Layer 4 of a small transformer language model trained on English Wikipedia (10 layers, counted from 0, width 96).
A neuron's activation on a vector x is GELU(weights . x), where the dot is the dot product.
The model reads these tokens: "\n" "|" " Gold" " medal –" " first" " place | " "2" "006" " Mel" "bourne" " | " "100" " m" " |" "\n"

The vector x that enters this layer's MLP at each token. A number n stands for (n - 500) times 0.013.
0 "\n": 505 435 386 451 489 474 525 686 501 434 565 533 554 548 529 231 547 477 448 466 421 520 489 562 464 662 526 467 529 492 476 445 499 457 547 536 490 494 461 437 496 599 567 496 487 566 489 451 868 424 599 477 531 547 564 530 470 578 518 290 520 502 517 544 542 489 518 422 472 529 419 461 500 448 623 502 535 375 368 558 527 531 482 517 513 422 475 435 502 486 501 457 485 565 561 479
1 "|": 476 529 568 500 440 545 479 488 515 487 475 445 563 588 435 305 485 502 475 533 472 563 471 512 495 533 491 510 440 550 457 524 442 460 567 485 463 600 566 516 449 677 501 495 476 430 531 487 981 360 416 507 541 517 503 490 537 490 438 285 584 432 503 539 447 617 516 379 454 474 468 481 553 543 521 474 594 480 583 570 447 512 462 576 481 470 482 537 542 556 448 412 477 534 453 496
2 " Gold": 569 545 463 594 501 444 545 433 566 397 490 465 489 554 467 394 522 506 425 517 508 543 457 456 550 443 466 512 416 549 367 544 507 433 569 478 460 594 491 617 486 626 540 478 439 549 435 455 878 434 520 440 487 614 438 499 536 469 497 181 560 498 499 548 404 578 504 430 459 484 489 436 539 572 511 475 579 576 554 582 496 392 509 532 471 529 542 533 530 601 444 438 363 560 490 599
3 " medal –": 510 559 477 594 441 496 457 392 529 539 527 518 432 571 475 336 546 480 376 544 589 470 440 479 501 479 551 433 465 570 458 377 527 451 576 452 449 547 393 583 438 519 596 498 422 384 521 595 941 395 471 449 467 557 502 490 494 401 450 343 525 423 498 453 472 642 525 504 524 474 528 588 514 563 516 529 575 443 582 497 467 492 480 520 423 559 506 542 525 586 495 501 467 634 439 561
4 " first": 605 592 390 533 431 599 609 458 508 419 495 522 363 534 497 404 571 517 493 495 505 508 402 456 528 387 473 494 561 573 429 487 483 491 577 471 439 562 414 561 455 500 524 416 420 512 597 564 965 452 502 418 486 548 496 466 577 427 466 296 550 545 423 517 580 575 474 470 552 406 491 478 487 596 403 524 545 466 518 528 502 516 480 417 536 408 501 573 516 492 442 504 488 528 540 615
5 " place | ": 410 564 498 569 477 447 492 478 479 567 549 510 480 478 498 335 463 381 435 460 500 486 433 505 560 403 474 529 437 489 462 512 591 432 587 549 447 443 555 534 443 589 549 519 440 490 422 594 938 357 468 480 531 526 531 483 514 435 578 303 513 374 442 436 488 573 520 516 504 571 492 494 457 544 521 530 538 430 611 502 454 445 544 614 427 550 548 471 490 617 550 554 418 584 523 543
6 "2": 506 565 509 507 366 537 560 481 513 501 416 544 504 415 526 427 539 439 495 445 470 541 524 510 571 344 407 541 483 531 431 405 466 407 518 520 484 488 534 426 489 535 625 519 403 404 512 607 970 427 507 509 463 509 480 550 535 369 516 329 517 432 540 468 505 638 542 556 477 366 533 471 440 667 441 532 607 523 520 511 447 448 509 502 467 545 525 524 489 544 509 494 532 606 517 455
7 "006": 517 475 516 481 318 561 502 476 466 533 416 589 518 496 473 384 513 488 494 389 469 538 446 466 544 469 440 535 439 518 425 474 478 387 538 535 470 563 528 510 495 615 602 486 462 473 489 618 985 463 494 471 433 499 421 543 571 406 590 291 429 503 487 466 475 554 521 489 517 360 531 520 559 628 430 551 543 572 573 465 499 481 531 495 476 476 489 474 461 544 567 533 443 612 549 525
8 " Mel": 532 639 533 503 428 386 465 474 522 506 479 460 568 478 443 482 440 456 542 425 520 550 497 466 537 497 571 574 479 506 330 381 483 391 545 478 488 561 475 475 436 612 631 515 424 544 473 536 849 514 540 495 546 497 464 569 523 490 485 123 482 564 461 519 445 547 541 519 475 463 503 536 500 629 534 499 541 576 471 483 486 402 528 495 468 554 404 470 484 614 565 572 458 529 432 474
9 "bourne": 486 537 475 560 371 456 480 514 542 504 451 520 506 503 525 461 440 503 498 486 452 669 520 518 554 430 523 479 506 498 466 429 437 414 481 487 465 610 547 535 523 548 563 508 381 506 522 445 950 633 465 461 572 581 520 505 543 432 529 211 442 547 512 439 383 540 452 481 535 428 585 546 447 579 418 612 544 550 427 485 516 453 532 454 516 435 474 523 473 535 514 479 355 604 514 481
10 " | ": 527 505 538 545 435 514 495 491 453 579 518 499 443 512 503 347 462 505 455 360 465 571 476 512 580 342 434 434 541 499 494 490 545 500 510 515 459 617 546 554 539 503 519 510 435 478 541 531 967 448 375 539 611 611 512 553 541 417 481 328 530 363 502 446 456 625 491 566 575 451 465 470 431 524 452 528 574 516 512 422 421 561 467 548 440 545 466 438 406 500 509 583 471 520 591 490
11 "100": 618 438 485 532 406 561 417 461 540 510 517 555 430 474 518 416 605 521 496 339 496 453 431 450 631 443 432 537 383 497 444 451 477 406 572 529 456 629 503 473 533 548 601 577 491 407 578 535 932 407 392 480 510 575 503 430 607 401 483 381 521 480 552 569 557 538 548 510 556 401 395 474 503 537 281 592 583 495 463 557 475 477 479 463 516 461 560 500 478 525 507 517 505 478 530 528
12 " m": 578 435 511 535 602 507 485 462 490 505 541 576 454 511 526 448 554 469 438 326 616 342 355 433 601 419 478 519 329 534 407 507 570 444 470 518 523 502 483 516 570 465 609 575 502 554 568 548 868 454 534 581 544 515 460 455 529 415 455 250 522 598 511 546 547 497 595 442 508 447 451 485 453 647 431 511 534 516 563 498 397 482 503 385 441 511 470 438 521 538 576 531 443 542 486 489
13 " |": 524 465 597 578 507 514 490 462 479 509 481 506 462 540 430 409 450 489 532 313 553 427 393 496 575 391 538 441 503 460 429 477 439 440 617 507 540 514 577 569 568 486 444 519 501 443 591 585 971 453 402 457 489 624 459 409 422 466 462 300 558 485 491 553 471 561 529 503 550 469 457 536 473 547 454 508 560 524 454 460 422 663 477 505 392 563 528 513 502 531 569 498 507 527 564 494
14 "\n": 527 509 473 617 444 549 437 455 508 501 510 489 501 463 516 196 543 501 554 484 546 429 465 493 506 411 430 489 483 520 415 534 536 488 517 550 523 575 532 513 499 627 546 473 471 420 439 504 845 452 430 567 494 603 509 625 393 523 458 315 432 462 478 519 527 554 579 428 539 400 453 492 446 582 510 476 539 628 476 519 432 706 418 557 482 494 420 521 488 527 550 430 540 539 504 544

Each question shows the input weights of one neuron of the MLP. A number n stands for (n - 500) times 0.0014.

n378: 518 490 506 402 469 625 434 473 438 478 645 569 562 409 439 552 483 532 580 538 453 558 403 463 435 511 470 513 536 497 418 495 402 512 527 550 571 560 322 523 507 421 530 512 522 401 560 390 411 445 509 514 528 486 550 673 519 537 466 533 311 515 462 401 525 507 582 566 453 569 581 634 651 566 598 591 550 532 448 569 461 429 360 644 460 465 392 551 293 373 557 645 502 460 458 349
On which token does it fire most? 8 " Mel"

n11: 461 474 529 517 550 529 581 530 474 542 529 539 574 588 565 482 349 497 448 413 494 449 428 513 487 518 383 593 398 569 509 429 474 462 558 493 506 635 444 518 454 523 504 468 443 554 543 513 443 551 507 507 439 433 592 380 496 384 605 539 472 459 561 481 442 467 479 518 570 494 472 407 557 472 502 588 586 570 507 496 524 492 489 521 541 415 478 359 481 521 534 431 623 472 394 466
On which token does it fire most? 11 "100"

n347: 522 541 448 527 527 589 637 416 500 429 463 590 563 389 571 571 507 555 391 600 484 478 488 475 498 529 391 495 463 548 521 493 458 531 551 396 540 457 478 610 498 466 461 725 482 468 526 474 475 397 498 638 407 474 471 560 457 538 460 547 435 418 491 471 512 498 391 547 554 496 411 579 573 552 454 587 555 528 441 521 468 449 535 458 478 515 603 563 547 511 502 531 493 539 374 526
On which token does it fire most? 3 " medal –"

n327: 595 603 527 511 548 683 500 480 521 470 575 567 495 561 465 537 616 560 346 451 497 349 570 463 497 457 532 337 400 684 411 505 568 399 524 434 425 320 437 568 463 553 454 643 568 421 536 433 432 479 549 556 427 358 367 591 608 498 454 634 415 433 648 495 600 475 611 479 487 391 637 573 453 612 569 584 469 431 523 345 572 403 536 451 575 580 331 422 354 384 585 579 390 437 436 464
On which token does it fire most? 12 " m"

n348: 486 564 525 620 472 489 414 593 477 407 422 465 471 400 483 584 527 538 535 591 496 455 542 569 463 506 635 482 455 553 584 435 466 560 515 413 462 540 511 621 523 608 421 509 452 589 531 513 502 492 551 422 357 351 504 574 453 495 542 493 392 476 518 390 531 582 496 520 464 621 265 558 535 542 490 483 478 485 406 530 565 428 537 512 427 508 591 373 597 506 573 387 512 430 452 417
On which two tokens does it fire most, strongest first? 8 " Mel", 0 "\n"

n44: 492 414 517 653 427 602 416 475 505 433 594 487 525 530 517 423 534 564 485 492 451 498 554 498 485 555 411 590 433 584 530 483 461 599 441 528 458 467 366 460 354 491 472 630 465 502 534 469 456 525 452 571 514 533 507 505 503 495 531 504 528 494 510 509 469 509 472 486 515 623 433 459 450 398 514 522 482 537 604 497 559 431 426 490 492 531 584 554 556 454 577 449 555 454 505 516
On which two tokens does it fire most, strongest first? 11 "100", 1 "|"

n114: 481 518 506 554 489 395 535 441 459 614 509 570 497 479 532 507 542 529 539 489 587 581 565 495 578 516 440 557 512 496 558 466 492 570 468 392 546 463 547 395 600 506 527 576 496 535 618 528 477 554 466 530 464 486 619 538 489 457 458 493 511 480 623 594 432 498 460 605 550 484 507 440 412 512 466 507 415 516 628 463 444 473 425 568 494 523 481 393 344 448 522 564 507 468 421 469
Its three highest activations, in order, are on tokens 10 " | ", 6 "2", 12 " m"

n232: 469 531 489 527 569 369 510 463 418 500 452 394 411 484 484 475 517 595 490 579 446 462 536 456 528 524 368 455 526 504 639 469 544 504 569 467 488 539 582 545 423 530 463 492 515 481 461 451 472 596 368 561 433 403 272 530 473 493 482 575 595 403 531 533 385 504 506 568 444 522 504 441 416 521 504 598 541 518 569 439 470 535 391 533 469 575 565 621 498 621 504 455 539 674 559 531
On which token does it fire most, and how strongly? 3 " medal –", at about 0.38

n286: 550 580 451 443 371 386 411 486 525 402 550 483 560 516 500 664 628 435 564 540 463 494 589 584 492 567 400 448 336 511 397 454 535 475 493 567 442 531 477 562 580 543 476 466 511 488 442 469 520 474 452 564 422 361 395 544 494 480 468 541 485 373 588 557 481 467 494 534 523 552 619 486 581 455 485 498 372 532 512 434 613 485 578 572 560 457 508 470 366 508 458 429 444 549 525 449
On which two tokens does it fire most, strongest first? 7 "006", 2 " Gold"

n123: 470 578 503 367 511 461 563 439 483 481 495 525 525 408 532 492 569 508 466 701 459 562 439 507 505 524 495 420 583 568 489 421 435 418 458 482 464 457 421 510 456 457 538 435 502 545 478 393 443 637 523 453 392 511 417 471 566 476 461 483 387 523 532 473 490 441 399 507 565 522 487 546 525 631 573 520 457 534 527 545 479 467 516 473 587 552 493 545 623 500 457 427 450 608 578 510
On which token does it fire most? 9 "bourne"

n147: 539 533 494 424 482 540 500 459 475 397 561 433 542 545 557 454 505 508 423 554 481 537 708 474 439 532 569 464 521 559 438 447 603 520 443 459 385 413 498 599 459 548 460 544 372 420 488 527 497 549 536 418 469 543 533 627 455 542 507 521 557 502 369 454 431 491 417 555 465 595 565 495 566 522 523 493 478 407 547 518 548 474 528 503 500 528 390 531 449 512 462 473 543 538 594 535
Its three highest activations, in order, are on tokens 3 " medal –", 0 "\n", 2 " Gold"

n193: 393 330 445 400 410 568 629 500 466 443 533 598 498 466 444 489 545 611 438 474 587 448 507 467 443 458 490 564 528 507 384 481 492 400 416 517 487 394 477 530 524 676 554 447 431 467 643 604 398 419 623 522 354 502 557 544 538 537 594 552 471 431 361 539 640 455 359 639 542 511 471 500 521 443 436 595 506 444 567 426 508 504 559 552 508 464 515 446 441 523 567 551 633 474 549 468
On which token does it fire most, and how strongly? 7 "006", at about 0.56

n218: 488 500 541 399 521 476 595 544 567 515 496 636 506 430 469 534 477 576 556 537 563 490 472 490 553 541 384 443 522 366 492 506 463 544 443 437 510 574 675 427 564 640 480 532 538 541 688 565 438 403 494 492 506 423 439 549 442 398 482 527 531 417 484 553 552 502 569 496 430 423 393 484 609 486 448 524 462 509 542 537 592 461 367 532 518 457 526 426 595 547 492 409 520 498 384 293
On which token does it fire most? 1 "|"

n141: 511 504 456 561 502 453 489 471 425 542 458 445 467 459 399 596 507 473 568 502 476 527 616 577 547 495 449 472 525 564 487 475 442 416 487 512 359 478 444 430 609 560 469 612 429 577 380 540 420 562 491 479 524 524 527 487 364 485 470 488 522 537 412 619 449 551 561 541 371 438 593 384 517 465 521 428 412 545 592 500 588 491 462 522 553 578 469 518 511 544 504 452 581 582 450 435
On which token does it fire most? 8 " Mel"

n103: 436 467 539 564 471 592 496 416 500 621 450 400 553 578 433 574 506 478 660 446 427 460 528 478 599 582 394 472 406 469 512 401 590 442 500 512 498 494 521 576 486 578 439 523 454 477 476 553 378 595 610 376 526 558 473 462 498 526 578 498 474 383 401 567 438 515 603 562 443 504 545 496 483 462 564 556 571 454 535 283 536 459 405 461 541 538 464 455 486 533 506 572 496 548 532 517
On which two tokens does it fire most, strongest first? 8 " Mel", 7 "006"

n35: 528 550 466 529 414 550 497 474 469 457 539 583 510 478 367 377 561 573 453 557 521 505 537 547 423 503 494 464 480 493 409 468 497 459 502 552 464 416 474 547 495 463 459 545 509 497 526 446 463 540 551 453 512 513 485 439 549 513 586 505 733 536 452 523 405 544 397 537 395 529 543 494 491 460 537 463 523 470 567 515 523 443 508 458 472 604 533 530 503 495 494 430 468 603 515 603
On which token does it fire most, and how strongly? 2 " Gold", at about 1.4

n235: 512 444 458 368 512 461 449 539 466 376 474 509 595 518 543 393 424 540 622 536 536 493 437 504 528 555 537 551 555 447 411 624 532 449 492 527 545 479 487 502 558 517 455 513 529 495 505 525 487 481 533 445 407 560 448 547 514 505 490 507 513 420 557 615 578 483 525 590 446 561 493 470 423 497 574 435 497 358 522 452 568 445 517 558 481 488 542 528 446 471 464 442 626 555 575 595
On which token does it fire most, and how strongly? 0 "\n", at about 1.5

n154: 541 475 431 441 468 581 481 401 474 585 473 467 447 424 519 467 517 493 462 596 455 511 543 443 339 567 550 451 491 436 523 434 395 611 548 361 384 567 608 589 467 502 478 585 515 479 641 485 492 526 491 440 500 508 498 480 443 518 500 543 444 509 438 542 610 569 374 562 581 661 460 405 521 451 488 550 426 475 520 511 493 456 536 417 566 515 502 558 458 507 547 495 477 548 521 479
On which token does it fire most, and how strongly? 4 " first", at about 0.24

n167: 500 475 526 634 635 531 459 552 525 428 484 429 520 505 465 445 521 498 424 562 265 526 387 512 458 513 528 475 554 600 407 423 537 445 559 549 475 465 378 468 486 408 520 590 492 550 466 404 446 534 544 465 458 448 645 447 485 471 619 569 636 502 586 542 420 589 502 486 543 595 605 498 679 436 464 484 584 491 612 504 525 466 384 594 493 539 494 514 494 451 458 419 540 602 517 491
On which token does it fire most? 0 "\n"